Layer 4 of a small transformer language model trained on English Wikipedia (9 layers, counted from 0, width 128).
A neuron's activation on a vector x is GELU(weights . x), where the dot is the dot product.
The model reads these tokens: "el" "en" "ov" "el" "as" "====" "\n" "\n" "|" " Year" " |" " Title" " |" " Role" " |"

The vector x that enters this layer's MLP at each token. A number n stands for n times 0.1.
0 "el": -4 0 -3 2 3 2 -4 1 5 -1 2 0 0 -5 8 -2 -4 1 4 -3 0 -6 3 -2 2 2 1 0 -1 95 0 -1 1 1 4 -2 -3 -1 4 -1 -2 -6 -2 -2 -2 2 1 2 1 2 12 -1 -1 1 -3 -5 1 -3 2 -7 1 2 -2 6 -1 -2 1 0 -1 -1 -2 -4 -6 -5 -1 -1 0 -1 0 2 0 -7 2 0 2 -2 0 0 -11 -6 17 2 -1 -1 2 -3 -3 4 -1 -1 2 2 -2 0 1 -5 1 -2 -10 2 -5 -1 0 -2 -1 2 -1 -7 1 3 -1 -4 -9 -13 -8 -8 0 2
1 "en": -12 -4 3 0 8 6 -3 8 -15 -2 0 0 3 -8 7 -4 -2 2 2 -1 -5 -12 -1 -2 0 5 3 -6 3 79 9 5 1 -1 5 -11 -9 0 6 3 -9 -4 1 -2 0 -4 -1 11 4 16 1 5 5 3 3 5 0 -3 6 -8 -6 20 -2 4 2 -8 1 0 2 2 0 -18 -5 1 -7 3 1 2 -5 9 -7 -9 7 2 -2 -1 -3 -2 -16 1 -30 0 7 -1 3 -4 -3 3 12 5 -2 -1 1 -8 7 -13 -1 -2 -9 -1 -7 -1 -9 -1 1 0 -1 -6 1 5 -2 1 1 21 -7 -3 0 9
2 "ov": 2 -4 6 0 -3 4 -4 -2 -23 2 7 12 3 -16 -8 -2 -4 4 2 12 5 -15 -1 0 1 8 6 -8 -1 74 -6 8 1 -11 8 -9 -6 -1 1 -2 5 -4 1 -5 -5 -1 4 13 0 25 7 5 8 4 3 -6 1 1 2 4 -1 14 -5 3 0 -11 8 0 5 5 3 -17 2 11 1 1 -1 2 -1 5 -4 -7 10 -3 2 -6 -1 -1 -16 0 -13 -4 -4 0 6 -4 -2 -2 10 2 -3 1 6 -25 4 -10 -6 1 -6 -6 -4 -12 -5 -2 0 1 -1 -11 -3 -2 0 6 2 13 -12 -8 -5 -1
3 "el": -4 -4 0 0 1 15 -1 4 -6 2 0 5 -1 -10 5 -5 -6 5 4 -4 -3 -4 8 -5 7 7 3 -4 0 80 5 4 5 -14 1 -8 -1 0 0 6 -8 -6 1 -7 0 -1 -2 17 2 11 1 4 5 4 -4 -3 1 -3 -1 -5 -7 21 -3 4 4 -11 0 0 5 3 -2 -22 -7 5 -9 -2 -2 -1 1 1 -15 -4 11 2 -2 0 -3 -1 -16 -3 -23 4 3 -2 4 -3 0 1 -1 -4 -1 2 4 -3 9 -13 13 0 -6 -3 -4 0 -4 -3 5 -2 0 -7 0 2 -2 -4 -4 17 -9 -1 0 5
4 "as": -4 -2 5 0 7 7 -2 6 -21 1 -5 -3 -1 -10 1 0 -3 7 3 5 1 -7 12 2 3 4 4 -1 -3 80 6 4 0 -20 7 1 -10 0 0 4 -7 -10 0 -2 3 -1 -3 8 1 7 6 2 10 10 -2 -7 0 6 3 -1 -7 10 -7 -3 -4 -16 5 0 0 2 0 -8 -5 15 -16 -2 5 3 4 -6 -11 -3 6 -3 4 -11 -3 1 -16 -8 -19 -2 2 -2 6 -4 11 -3 -3 3 -4 -6 0 -7 -1 -9 7 -2 -4 -2 2 -4 -1 -9 7 0 0 -6 -7 4 -1 2 5 23 -6 -2 3 1
5 "====": 7 2 -3 0 -15 9 -2 9 -14 -1 -9 -1 -1 -2 7 -2 9 -10 -11 -3 -2 -8 0 1 -11 10 -3 1 4 81 19 -2 6 -24 1 -5 7 0 -1 10 -16 -1 0 0 2 -14 7 17 2 14 4 6 -6 2 0 -18 -10 8 3 -3 -6 0 -4 -7 3 -8 1 0 2 -3 7 4 3 7 2 -5 7 1 -1 -2 -1 1 2 8 5 -1 -5 -3 -9 -15 -5 -2 -3 -2 -3 -1 -5 -5 4 11 -11 -7 -4 -6 4 -13 -1 -7 -4 3 -3 1 -6 -3 0 4 0 -13 -5 6 -3 6 -3 20 2 -19 8 1
6 "\n": -3 2 -3 3 0 2 -4 6 -10 1 -4 -3 1 -7 1 2 1 0 1 -1 -3 -3 -1 -1 -6 17 0 1 4 87 14 4 1 0 -3 2 -3 0 -7 5 -2 -3 2 0 7 -2 -2 -1 2 7 -1 4 -8 6 2 -2 2 5 3 -17 -3 -2 -1 -17 3 3 0 0 2 -1 1 -5 2 0 4 5 6 0 2 -5 -10 -4 1 8 -3 -5 2 -3 -6 3 3 1 2 -1 0 0 1 2 -3 -6 -18 -2 4 -14 -5 -16 -9 -4 -8 3 3 -5 -5 -3 -4 -7 0 -2 1 -2 -1 -4 -1 -2 3 -28 0 2
7 "\n": -4 2 -8 3 -3 1 -2 -3 -4 0 -4 -5 2 -9 2 3 -1 2 1 -2 -4 -1 -1 -1 -6 17 -1 0 4 88 14 5 1 5 -5 -2 -4 0 -7 4 1 -3 1 1 7 -1 1 -2 0 5 1 2 -6 7 2 0 4 4 3 -16 -3 0 0 -16 4 2 0 0 2 -4 2 -2 1 2 0 5 8 1 1 -1 -10 -4 -2 6 -3 -5 3 -3 -4 4 0 1 2 -2 -1 1 -4 2 -2 -6 -19 -1 2 -12 -4 -17 -9 -5 -11 -1 2 -4 -5 0 0 -7 0 0 -3 -3 -1 -5 6 -3 3 -26 1 3
8 "|": -8 5 -11 -2 -13 -2 -4 -6 -4 4 -1 -3 -2 -5 6 5 -1 -3 -3 6 -7 8 -2 3 1 1 -8 0 2 88 5 8 3 -13 -7 -2 -4 -1 -6 4 3 -6 -1 2 4 -6 0 8 2 2 4 0 2 2 1 6 2 3 2 -22 -3 7 -3 -9 -3 4 0 0 0 1 -2 0 5 12 -3 6 -5 5 -1 4 -18 -6 -2 1 -3 -2 -4 -5 -2 1 8 1 0 -2 -3 0 -5 3 7 -3 -3 3 -3 -6 3 -17 -9 -2 -10 -9 1 -8 -4 0 -1 -1 -1 0 -10 6 -3 2 3 13 0 -6 26 1
9 " Year": -5 4 -7 3 0 4 0 -13 -5 -5 -7 -11 6 0 -4 12 0 -4 -5 -5 0 -6 -9 2 -2 8 0 3 3 78 5 7 5 -18 0 1 -4 0 -5 -4 1 -6 4 -2 0 -15 -4 -2 -8 -2 6 -2 2 9 9 12 6 5 7 -3 3 1 -4 -14 -9 2 -3 0 -1 9 -1 11 10 21 1 -6 13 -2 -6 8 -19 -5 -4 0 -4 -5 4 4 -13 0 -2 -5 12 -4 0 -1 -5 1 8 -16 2 -4 0 -11 9 -5 -12 -7 -14 -10 -6 -1 5 2 8 0 0 -13 -16 13 2 0 2 4 -3 -5 -5 -11
10 " |": -5 2 -3 -1 -3 -3 -2 -4 -16 6 -3 -5 4 -3 -2 6 -4 -4 3 -6 -2 -8 -2 -1 1 8 -6 1 4 89 5 5 6 -18 -7 -3 -10 -1 -8 -2 3 -6 -1 5 0 -9 0 4 4 2 3 5 -3 -5 -1 8 2 2 -2 -15 -2 5 -5 -11 -1 1 0 0 3 -4 8 -5 -1 11 2 -2 1 0 1 -4 -14 -4 -3 0 3 8 2 -2 -3 1 -8 6 -2 -3 -5 0 -7 -2 10 2 -5 -2 -3 -3 6 -14 -1 -3 -3 -9 -2 -6 0 8 1 -2 0 1 -10 9 -4 -2 13 -1 3 -6 29 -2
11 " Title": -8 3 -1 0 -8 9 -1 -9 -9 -2 -4 -5 3 8 -4 9 -3 -1 -9 -4 -12 0 -2 0 -1 5 -5 7 13 79 19 -2 5 -36 -4 -16 -3 0 5 4 -9 -7 3 1 -5 -14 -2 4 -8 -17 5 -1 6 5 -1 1 0 11 -1 3 1 12 -1 -22 -2 -2 1 0 4 3 3 14 4 5 -9 -14 18 -2 4 2 0 6 -6 2 -6 1 -2 -1 -17 4 -5 -1 4 -4 -1 -1 13 2 10 -6 6 -9 -3 1 4 -3 0 -13 -15 5 -2 1 0 1 -3 4 0 -17 -16 12 -5 4 0 2 2 -9 1 -4
12 " |": -4 2 -1 -1 2 -4 -2 0 -29 11 -6 -3 6 -7 -3 7 -2 -1 -5 -4 -3 -3 -4 1 -1 8 -5 2 3 84 3 6 6 -20 -16 -12 -14 -1 -7 -4 -2 -3 2 6 -6 -17 2 -7 2 -11 0 2 -4 -2 5 9 -1 5 1 -8 -1 14 -1 -7 3 5 -4 0 1 -4 9 -6 -4 6 11 -8 1 0 1 -11 -8 -6 -4 -2 1 9 1 -8 -6 0 -2 4 -4 -2 -6 0 0 -1 12 3 -1 -1 4 -11 1 -13 7 -2 5 7 -3 -7 -1 11 -4 -3 0 -3 -5 12 -4 -4 10 -1 2 -8 28 -5
13 " Role": -7 2 -5 2 1 9 1 -16 -10 -2 -9 -7 9 -6 -9 8 5 11 -9 -6 -3 2 -19 -2 1 6 2 1 9 81 3 -5 0 -24 -6 -14 -9 0 2 -4 -7 -6 11 2 -6 -13 -2 3 -3 1 6 0 5 5 4 16 -1 0 6 4 5 6 -3 -13 4 -2 4 0 2 4 -1 -1 3 9 -1 2 7 -1 4 -11 -14 2 -3 7 1 -2 5 -4 -18 3 -14 2 10 -4 1 -2 14 1 7 -4 -4 -6 -12 -7 -3 -7 -2 -4 -5 9 -6 3 2 -1 0 5 0 -11 -19 12 -1 -2 -1 -11 -1 -4 -3 -5
14 " |": -7 2 1 0 -1 -4 -3 0 -29 11 -3 3 3 -10 -6 7 -3 1 -9 -7 -4 -7 -5 0 4 5 -2 1 3 87 7 1 3 -15 -14 -10 -13 -1 -6 -5 -5 -8 2 8 -7 -11 3 -1 0 -5 -1 1 3 -10 0 8 2 1 3 -11 1 15 -1 -9 4 -1 0 0 2 -1 7 -9 -6 3 5 -4 5 0 0 -11 -11 -6 -2 0 2 10 0 -10 -6 -5 -3 4 -3 0 -5 0 2 -5 8 4 -6 -1 1 -10 5 -11 7 2 8 7 -3 -2 5 7 -8 -4 0 0 -3 11 -3 -2 6 0 1 -5 30 -6

Each question shows the input weights of one neuron of the MLP. A number n stands for n times 0.01.

n742: -7 25 -12 3 7 -28 19 -21 0 -1 -21 -19 5 -7 -17 29 7 -8 5 10 -8 35 -7 -46 6 9 2 26 0 -14 5 6 22 7 -14 12 -17 -8 -14 9 2 -21 -27 27 32 -13 6 -14 19 -10 22 6 -37 -8 -18 4 11 -4 2 5 -2 18 -5 -4 28 -10 -27 -1 -6 -7 10 -11 41 21 15 4 7 -1 18 18 -15 -10 -14 -5 -23 -16 5 -4 14 10 8 3 -11 19 -47 21 -3 -1 -5 11 -1 -17 -17 -14 -3 -1 3 -49 4 -48 -32 -1 29 18 10 -3 15 0 -3 2 -37 -14 23 -13 43 -10 -9 5
Its two highest activations, in order, are on tokens 10 " |", 9 " Year"

n724: 11 11 -18 -23 3 -7 -8 2 7 0 -19 -25 18 4 -7 8 2 22 -19 12 -9 41 -13 20 -9 -17 9 7 -9 -5 4 -5 26 -6 1 -5 17 -13 16 22 0 -15 -9 2 18 7 -21 8 28 -19 1 -23 16 47 25 25 -13 -12 11 17 9 -17 24 -8 -1 -29 -25 10 3 21 -12 10 9 7 -11 15 -21 -7 -13 -22 20 -1 -23 -8 30 -22 28 1 -11 -35 4 21 23 -25 -6 11 6 -15 -38 -4 1 -9 -37 1 -32 11 17 3 -7 -31 -7 6 28 37 18 -10 3 9 13 -7 26 -9 -8 -6 20 20 -13 -11
On which token does it fire most, and how strongly? 13 " Role", at about 1.4

n353: 9 -5 -12 1 13 11 24 -22 48 -3 15 10 -36 4 -6 30 -16 9 -25 16 -41 32 8 -2 2 -25 -21 -9 2 1 9 2 -29 3 2 14 10 0 28 -10 -12 22 -12 31 -19 14 -8 -3 15 5 -2 -10 -2 1 16 -20 2 4 19 5 -31 -18 2 27 -21 -25 -8 -4 22 -40 11 16 -20 -10 -8 11 -11 -20 0 32 11 -16 0 -33 0 -1 -5 -17 -5 6 -5 -6 3 5 30 -4 18 -24 -12 -9 -4 -36 -26 16 5 21 9 -17 -2 14 -10 -4 -19 10 3 0 26 4 24 9 11 22 -1 -9 6 10 -17 -16
It fires most on token 0 "el"

n234: 13 -2 30 -19 47 6 -2 20 4 -29 -14 3 10 16 1 -18 -11 5 4 35 26 -7 2 -1 14 2 11 2 1 -16 -16 -20 5 14 10 -2 1 -24 23 11 -9 -14 16 8 14 1 -55 -16 11 -9 33 -16 -45 7 -30 -6 -8 10 -3 0 -27 0 -15 31 26 -12 2 -2 -10 4 11 -29 -5 -6 2 -11 -41 29 -8 6 3 -18 17 5 37 -10 31 27 3 -30 15 2 14 -20 -8 -8 5 -5 -42 16 44 -20 3 3 20 12 26 -9 -4 11 -15 -28 -28 -19 10 33 -12 19 13 -1 16 2 -8 -18 10 -3 8 16
It fires most on token 0 "el"

n694: -4 8 12 1 -16 9 -33 13 -8 21 -2 -10 14 34 13 0 -41 0 8 29 22 -12 17 -26 -7 -9 18 -4 -11 0 -20 12 -4 10 6 -10 -11 8 0 -1 10 -9 -9 -1 7 -11 -33 9 31 -24 -4 -6 21 -17 -29 -1 -9 -13 0 7 5 -14 8 19 2 -13 8 2 -6 -8 28 6 4 -10 4 -1 -15 -1 8 11 1 -18 16 8 -39 -5 6 32 -5 -22 -5 11 12 -1 -13 4 0 0 -8 33 -1 -23 -12 6 4 9 5 8 25 -19 -33 -9 12 0 -13 -2 -12 5 29 3 -2 27 28 -3 6 15 -10 34
It fires most on token 1 "en"

n738: -8 -10 1 -58 16 -32 2 -14 20 -15 13 13 11 -1 -2 -32 15 6 1 18 3 37 6 18 -36 -26 -8 28 12 -4 -15 -2 2 -1 -19 16 0 -1 -5 25 -9 7 -19 21 -7 -4 -18 7 36 -18 -14 -6 -12 -4 4 17 2 39 -14 4 -26 9 -8 8 15 20 -8 -19 -7 -5 37 -24 -19 -10 -8 -6 -26 -21 -25 15 6 -10 6 -18 34 23 18 -5 -6 11 13 35 3 14 -27 29 8 -14 13 33 8 -6 -3 38 29 -7 23 7 -3 9 -36 11 -38 -1 -46 21 29 0 26 19 -37 12 -8 -12 25 13 10 -8
On which token does it fire most, and how strongly? 12 " |", at about 1.1

n33: 2 6 -4 5 9 -15 26 12 10 -15 20 6 30 17 -31 -9 7 -4 -27 -15 20 25 -24 9 5 1 -28 3 14 -7 -17 -18 -1 10 -33 -5 -19 7 -17 29 -12 11 -14 22 -10 5 -6 -21 7 -5 -4 -14 19 -5 21 19 -3 -3 -18 -14 18 -17 -18 -8 4 9 -8 3 -8 -5 -3 3 -7 -13 -10 1 -14 -3 -9 1 19 -7 -9 -8 15 18 12 0 35 16 17 -6 16 12 -39 6 -5 -17 18 -8 15 -21 12 5 -19 -12 20 -12 -8 43 -7 21 -22 -4 -29 14 2 -6 -7 18 -2 11 -9 3 37 14 15 0
Its two highest activations, in order, are on tokens 12 " |", 14 " |"

n550: 5 17 16 -16 -5 -6 -13 40 44 1 -24 14 -2 29 -21 -19 -2 16 21 -17 27 -20 -41 -24 9 -36 26 25 -6 -9 -18 12 7 -14 7 18 -13 -22 2 -4 4 -2 26 -3 19 22 17 17 28 -37 26 6 14 -4 -28 14 -34 -33 2 6 3 8 7 14 -11 37 -24 9 -13 15 -13 -2 11 -45 40 -2 -11 -3 15 8 11 -26 26 34 2 -19 9 20 4 -25 30 48 -13 6 -1 -3 -39 -2 -20 -12 22 29 1 21 27 31 -9 1 -20 -10 -20 12 7 -4 14 23 -5 -4 2 -11 6 -19 -36 -32 -25 1 -29 2
On which token does it fire most, and how strongly? 0 "el", at about 2.1

n457: -2 -11 28 3 15 5 6 27 24 7 -15 13 -30 -23 -44 3 -15 9 -6 -10 21 -20 -2 6 39 -8 18 -39 -23 -12 -24 25 -17 11 1 2 -5 0 -3 -7 -1 33 -7 7 20 -16 23 11 8 -2 44 24 -6 9 -15 -5 -15 33 -11 17 -8 -1 -19 -8 15 -7 22 4 -15 -14 -2 -35 9 17 1 -25 -5 18 -14 -6 11 6 25 -6 -15 -34 0 -2 10 13 -7 7 11 -26 13 -14 -8 14 -4 7 22 33 35 0 -22 -4 17 -6 28 -20 -18 13 -48 -25 15 14 9 -6 17 -38 8 10 -11 2 -20 18 -17 -6
Its two highest activations, in order, are on tokens 2 "ov", 3 "el"

n606: -3 0 5 0 3 -5 16 -2 -8 15 4 0 21 2 -4 -10 -3 9 -1 -3 -12 10 16 33 -4 -19 15 -12 -11 6 -25 -5 -14 9 -10 3 11 0 -13 9 1 -3 -9 -8 27 5 -16 -10 19 3 11 -8 11 -5 -13 2 -5 0 4 1 -3 -12 -3 25 24 -33 15 -5 27 -10 13 -15 -16 11 0 -11 -23 24 -36 -17 25 17 -15 -3 2 3 -15 -33 -6 -29 -5 -22 0 -6 -6 -5 -23 -19 -20 23 17 -7 11 3 -2 10 12 -7 36 1 -12 23 -21 16 -19 25 6 -1 7 11 22 -17 19 -10 14 20 3 -4
Its three highest activations, in order, are on tokens 14 " |", 12 " |", 4 "as"

n596: -11 -20 19 -18 5 10 -29 -4 9 -11 -25 14 -10 -9 -11 7 6 8 -3 13 -4 -19 -17 4 -6 -44 42 17 -4 -6 -14 1 -1 3 15 12 -8 -2 12 9 6 -12 8 -12 8 -11 9 -16 3 -11 -7 9 18 2 -1 3 1 -13 -10 16 13 -1 9 21 22 -6 12 6 -17 11 -2 -11 27 0 -8 -13 -21 14 -14 10 -7 -32 0 -6 -9 7 17 6 -2 -21 -3 -6 8 20 14 -8 27 -14 0 11 37 -11 -17 -4 15 14 2 21 -5 -20 5 10 -18 8 17 -7 2 21 0 1 -6 -33 13 8 -13 6 -8 23
It fires most on token 1 "en"

n626: 8 -1 14 22 -18 2 15 18 13 14 -14 37 -34 8 -57 10 8 -3 10 32 3 -4 2 2 50 -4 9 -7 -18 -3 -11 -3 -20 -3 16 -3 -20 -25 -14 44 -13 15 -11 -20 -19 1 22 2 5 -11 -8 10 -11 -23 15 -19 11 6 18 13 -8 -2 -38 -1 -5 3 19 11 -10 7 -12 1 20 -16 2 -31 10 31 -6 27 1 -46 20 -20 3 -14 19 -17 14 2 -7 -8 13 26 2 -9 -14 14 3 -15 -8 23 -10 -1 -4 -10 27 -25 11 -16 -25 -5 2 -7 1 24 -15 27 18 -27 -15 13 7 8 -12 -5 -21 17
It fires most on token 2 "ov"

n715: 31 2 15 16 11 -3 -23 30 -6 -9 -9 6 -4 -16 -9 -24 5 14 -13 31 -8 -5 11 -24 -9 12 9 8 -12 -6 -16 -30 8 -3 8 -11 -9 -3 -11 7 26 -20 -27 -4 32 -2 -13 -1 24 -1 -14 3 -15 -6 -1 -13 7 -9 -21 16 -20 7 9 20 20 -9 -11 0 -2 -31 0 1 19 13 17 8 -12 -18 -27 1 3 -12 11 -17 12 -20 28 -9 16 -32 12 9 14 26 -20 19 25 -3 -13 14 0 -11 -22 -11 -26 -8 9 -27 -21 -28 6 -11 32 -3 -21 9 -2 7 -11 2 3 9 16 10 32 10 12 20
It fires most on token 4 "as"

n78: 6 11 -11 6 22 -1 -1 35 -12 -28 27 2 -8 28 18 -13 -14 -5 3 -16 10 1 2 4 7 4 -19 0 -45 -15 -6 -17 -11 12 -41 -7 -1 -10 35 -19 5 3 40 45 17 -21 6 -16 -14 -9 7 -37 11 -27 -14 6 -43 -33 12 0 -12 15 17 -3 -10 -11 -4 -21 21 11 -9 -23 38 -15 35 -23 6 23 13 27 6 3 -34 13 21 20 -28 4 25 -5 31 -5 -35 29 -27 12 -4 -12 5 2 10 -9 -9 15 -12 -9 -2 9 46 20 -1 8 -5 -10 -17 -6 -24 -8 -24 12 28 25 7 -2 12 13 6 -5
It fires most on token 14 " |"

n514: 1 -2 16 -26 7 -19 27 1 -4 -42 27 23 20 -3 0 -49 -24 -13 -6 -7 -3 -3 -10 -31 -10 13 17 -5 -34 -10 -5 -37 3 9 -3 0 -7 5 3 32 8 8 -42 -14 15 1 -11 16 -23 15 -9 -2 -4 8 3 -18 10 0 2 31 11 18 -17 11 42 -26 -10 0 2 -1 -18 20 -15 -19 -17 12 -32 30 2 21 -3 -13 -12 -28 15 -15 -2 28 18 9 -4 29 6 16 9 5 7 17 26 -12 17 25 -6 10 -9 -17 -10 15 12 -13 1 -26 -7 5 -7 7 -1 21 23 -9 -5 -11 -13 -7 -9 13 -4 56
It fires most on token 1 "en"

n161: 24 15 8 -20 -9 15 48 24 -2 -20 23 -21 10 2 16 15 -38 1 -15 22 -14 -11 10 -25 -12 10 -32 -22 -23 -7 -1 -40 -19 28 26 -13 20 -18 22 30 -12 -1 -6 5 8 -8 -2 15 -25 2 -2 -28 -6 16 6 -51 16 -29 -20 0 -26 12 -10 30 -18 7 -6 -16 -1 -2 -20 17 14 20 21 -19 -8 -14 6 -1 -1 -10 1 6 -24 -38 -15 37 18 -42 16 -10 -1 11 2 2 1 -13 -16 -6 25 -12 9 -5 14 -3 14 -1 44 2 -3 26 21 -13 -15 5 5 8 33 10 -22 -11 -2 2 -12 4 13 -3
On which token does it fire most, and how strongly? 5 "====", at about 0.32

n625: 5 -24 22 7 8 -8 -11 10 -3 -4 -7 -7 4 -11 -21 -29 6 11 0 16 4 -19 -32 -6 -30 7 54 -1 -5 -12 2 16 -18 -9 6 17 15 -8 0 -7 5 12 16 -21 4 20 -30 -28 3 -3 14 6 -20 6 6 2 -18 -12 25 18 10 -1 -16 -12 28 -8 1 19 -6 29 17 -5 1 -25 26 -2 2 15 -11 42 -13 3 35 -8 -24 -18 4 17 7 17 -6 -21 3 22 -28 35 32 5 -4 -3 -17 -1 -18 -6 13 1 -16 -33 3 31 -15 -20 -7 -27 -22 -17 8 9 19 -17 13 2 -22 -3 32 0 1 2
It fires most on token 6 "\n"

n602: -4 -4 19 0 16 -9 -3 8 20 23 -14 33 8 8 -6 1 -46 7 -30 40 -16 -13 -28 -26 -22 1 35 42 2 -11 -11 4 -33 2 10 -19 21 5 -22 0 25 -2 -5 9 3 5 -11 9 26 3 -5 -11 -21 2 39 16 -1 5 47 17 21 4 23 10 5 -7 19 -10 8 -14 22 -24 -20 24 13 -9 3 43 2 -5 20 -17 -17 2 -22 -16 -28 7 -2 -14 -2 -11 5 -51 -20 8 -10 11 -9 16 3 24 33 9 -19 9 6 -24 13 -28 4 -2 12 -25 -42 14 13 22 7 -44 12 -14 1 -9 1 3 11 11
It fires most on token 2 "ov"

n599: -10 -7 4 -26 23 8 -7 1 15 -23 13 13 -7 4 8 25 -2 -11 -23 36 -12 23 -3 14 -10 -39 -14 -2 -28 -1 -9 -3 -41 5 12 -2 -1 8 14 16 10 -14 5 -16 -9 -13 17 9 3 -17 -3 10 9 10 25 -33 25 8 11 17 -25 -10 3 1 0 -21 25 10 21 -2 6 24 12 -5 -25 5 -12 29 -3 11 7 -19 9 12 2 -8 -15 5 5 -14 5 1 -27 5 14 -3 -16 3 -27 0 5 -18 -37 -1 17 -2 25 21 9 8 2 15 -21 26 1 -14 -9 18 -2 -10 -14 -21 12 5 -7 -2 11 17
It fires most on token 4 "as"

n3: 7 1 35 -25 0 9 0 18 -8 -22 -13 -10 19 40 -40 12 23 -5 14 -2 31 26 -1 9 13 -5 18 6 -9 -3 3 10 30 -12 22 5 -19 35 4 19 7 3 11 -17 3 -18 -2 -15 43 18 -4 -44 23 -14 -11 -3 8 -28 -4 25 16 -21 10 -15 13 3 1 12 14 6 -3 -10 2 -3 -10 -37 7 7 23 12 21 -2 -6 -9 -18 18 -17 28 1 2 8 -15 -26 -7 -8 5 -12 19 -16 -13 28 -4 -31 0 -11 -14 8 -13 -7 -12 -6 -19 0 13 -22 4 5 -4 1 -1 -16 33 -29 -8 7 3 -39 14
It fires most on token 11 " Title"

n209: 17 -16 16 -14 -15 8 11 -11 -6 -24 5 -11 9 21 -19 -21 11 1 -21 -7 17 -9 4 -10 -1 2 -11 -4 2 -12 -27 8 12 19 9 1 -2 -3 56 -27 -21 -5 35 7 -11 -3 -23 -12 -15 -10 27 18 -4 6 -4 5 -12 2 -13 41 30 1 -17 11 6 -1 -9 5 3 -36 -26 11 17 -11 -12 -41 -25 4 42 40 36 13 -17 -5 2 -13 9 35 6 18 18 -2 1 15 -20 14 15 -15 9 -2 45 -9 -58 -15 -20 37 5 4 -12 -12 25 -10 12 -1 18 5 -15 -11 1 6 -7 1 -16 -23 29 15 -5 29
On which token does it fire most, and how strongly? 11 " Title", at about 0.086

n104: 0 2 -16 -5 3 -16 13 -24 -11 -2 2 -10 -1 6 12 14 15 -15 -8 -7 -20 31 1 30 20 -3 -21 -15 -23 -12 10 -8 -1 4 -18 11 2 -18 -15 38 19 -21 6 -6 -10 22 -31 16 22 -17 -6 -42 13 8 -28 -7 -9 20 22 -12 -14 14 2 -19 -12 38 -4 -8 -29 -6 -7 -14 -2 0 12 -18 -18 3 27 36 -2 -16 -28 -19 56 13 0 2 5 -17 34 53 -12 -7 -37 38 -2 -3 -30 -8 -11 33 -23 17 6 -1 -8 -13 -16 17 7 15 -1 -24 36 27 22 22 -4 -1 4 -11 7 -2 15 -17 6 27
It fires most on token 8 "|"

n668: -7 9 -26 -31 32 18 -24 25 16 -1 44 29 -22 -6 6 -33 1 19 29 38 -43 4 2 12 6 0 -12 -12 -22 -1 -14 -9 -8 43 13 -6 17 16 5 -9 -6 34 -7 -27 5 10 6 -9 -12 15 -17 -26 20 2 15 7 -9 8 -7 22 -7 -12 12 8 -30 18 -24 7 -11 -23 4 -3 10 -33 -7 15 -1 30 -17 21 1 -20 23 28 -6 -7 -27 5 -8 6 -10 39 -15 9 6 -1 -27 4 -25 10 5 -14 -39 17 -2 20 9 -35 -1 18 -1 21 -10 0 19 4 1 29 6 -37 -2 15 -2 4 -11 3 16 1
Its two highest activations, in order, are on tokens 1 "en", 0 "el"

n522: -5 8 38 11 12 24 -18 27 14 -10 4 9 -15 13 -1 -21 -13 -6 11 1 13 1 13 0 -7 -47 2 -21 -1 -6 -14 1 -19 6 22 7 6 10 -3 -18 5 0 4 -17 -16 -6 -17 12 -16 -20 -11 -6 7 1 13 -15 -15 28 7 6 -4 12 2 -10 -4 0 -9 8 8 7 -2 -5 8 -13 3 -1 -14 7 -18 14 8 13 25 13 14 4 -11 5 -1 -6 -10 11 -2 -17 14 -16 14 -16 -3 28 12 -7 -6 0 -10 5 2 -8 14 6 -10 -12 16 12 5 0 1 -6 12 12 23 21 -15 20 -16 15 -26 -9
It fires most on token 4 "as"

n504: -2 9 -5 -3 26 4 -21 13 -6 23 -1 40 -2 -5 -10 -7 -12 39 -6 22 8 19 1 -4 -1 -22 -9 -13 -18 -2 -16 -9 12 4 -20 16 22 9 -7 -3 6 29 -5 1 0 -24 -4 -22 -1 -20 4 13 -5 8 13 -3 -4 -14 0 6 15 -16 25 -4 34 15 -6 9 -8 4 -30 -29 13 -5 15 9 -2 4 1 -8 -5 -13 22 17 -29 -1 1 -29 8 -32 11 -15 16 12 20 -20 -21 -6 -1 4 1 3 17 -14 -27 -3 18 -12 2 34 -31 -13 -15 -9 4 -16 19 14 5 -13 1 -2 6 8 1 -8 -38 19
On which token does it fire most, and how strongly? 6 "\n", at about 0.43

n390: -1 -7 19 5 -13 -22 10 23 -17 1 9 42 -4 1 -6 -1 4 -2 6 -16 14 3 8 -9 4 0 5 -1 -3 -7 3 -2 -16 6 6 -10 -11 -5 0 0 -17 -5 -3 5 -12 13 -7 -2 17 0 -4 16 30 -26 -17 -6 10 -21 14 1 15 -6 -11 9 25 -9 -6 8 -8 -15 -6 -19 -13 -37 10 -13 -6 -5 24 2 35 -6 -1 -34 -19 15 -17 8 26 0 10 -2 -32 -6 -17 11 -3 -11 2 3 26 -29 14 20 -11 4 8 5 21 30 18 47 12 -33 -12 -8 7 -4 12 8 19 -11 -5 -13 13 1 18 -7
It fires most on token 14 " |"

n95: 2 -17 2 -7 26 -11 -23 -16 4 39 -19 4 22 24 -19 11 -8 -14 -12 -13 7 2 -22 -16 -8 -3 10 18 -9 -8 8 -20 -20 -3 -13 4 13 5 -13 18 23 11 13 19 -31 38 -14 -18 24 -21 -22 -20 -5 -15 -19 22 -38 -19 17 29 18 17 41 -5 -8 22 -27 9 17 23 14 -19 -25 -36 20 -36 -9 4 13 22 2 -30 15 22 -19 24 -45 -5 -4 25 14 -29 -20 19 -2 14 -7 9 8 -11 -9 21 -2 12 25 -14 19 -9 44 13 -16 -14 -23 5 -10 -12 -5 -4 11 3 -3 -19 20 -43 0 4 14 15
It fires most on token 12 " |"

n455: 11 -8 9 15 9 25 10 43 -5 -36 -4 25 -13 -5 -14 7 20 8 20 2 29 2 -14 5 3 15 24 -7 -2 -8 3 -16 19 1 19 7 4 -15 3 26 -17 10 -10 -6 1 2 -22 -27 -23 13 -3 -6 10 19 -24 -34 3 -34 0 4 -11 -24 -22 5 6 4 0 2 -7 2 -14 -14 1 -26 -14 -1 8 -7 11 -9 -1 -12 30 14 -12 -2 13 5 44 -31 14 -33 -17 -3 -33 12 49 7 3 24 -12 4 -17 -5 -26 -8 -4 11 19 0 10 26 24 -48 -10 -14 -2 -3 9 -10 -2 -12 -25 -16 28 -6 7 -25
It fires most on token 6 "\n"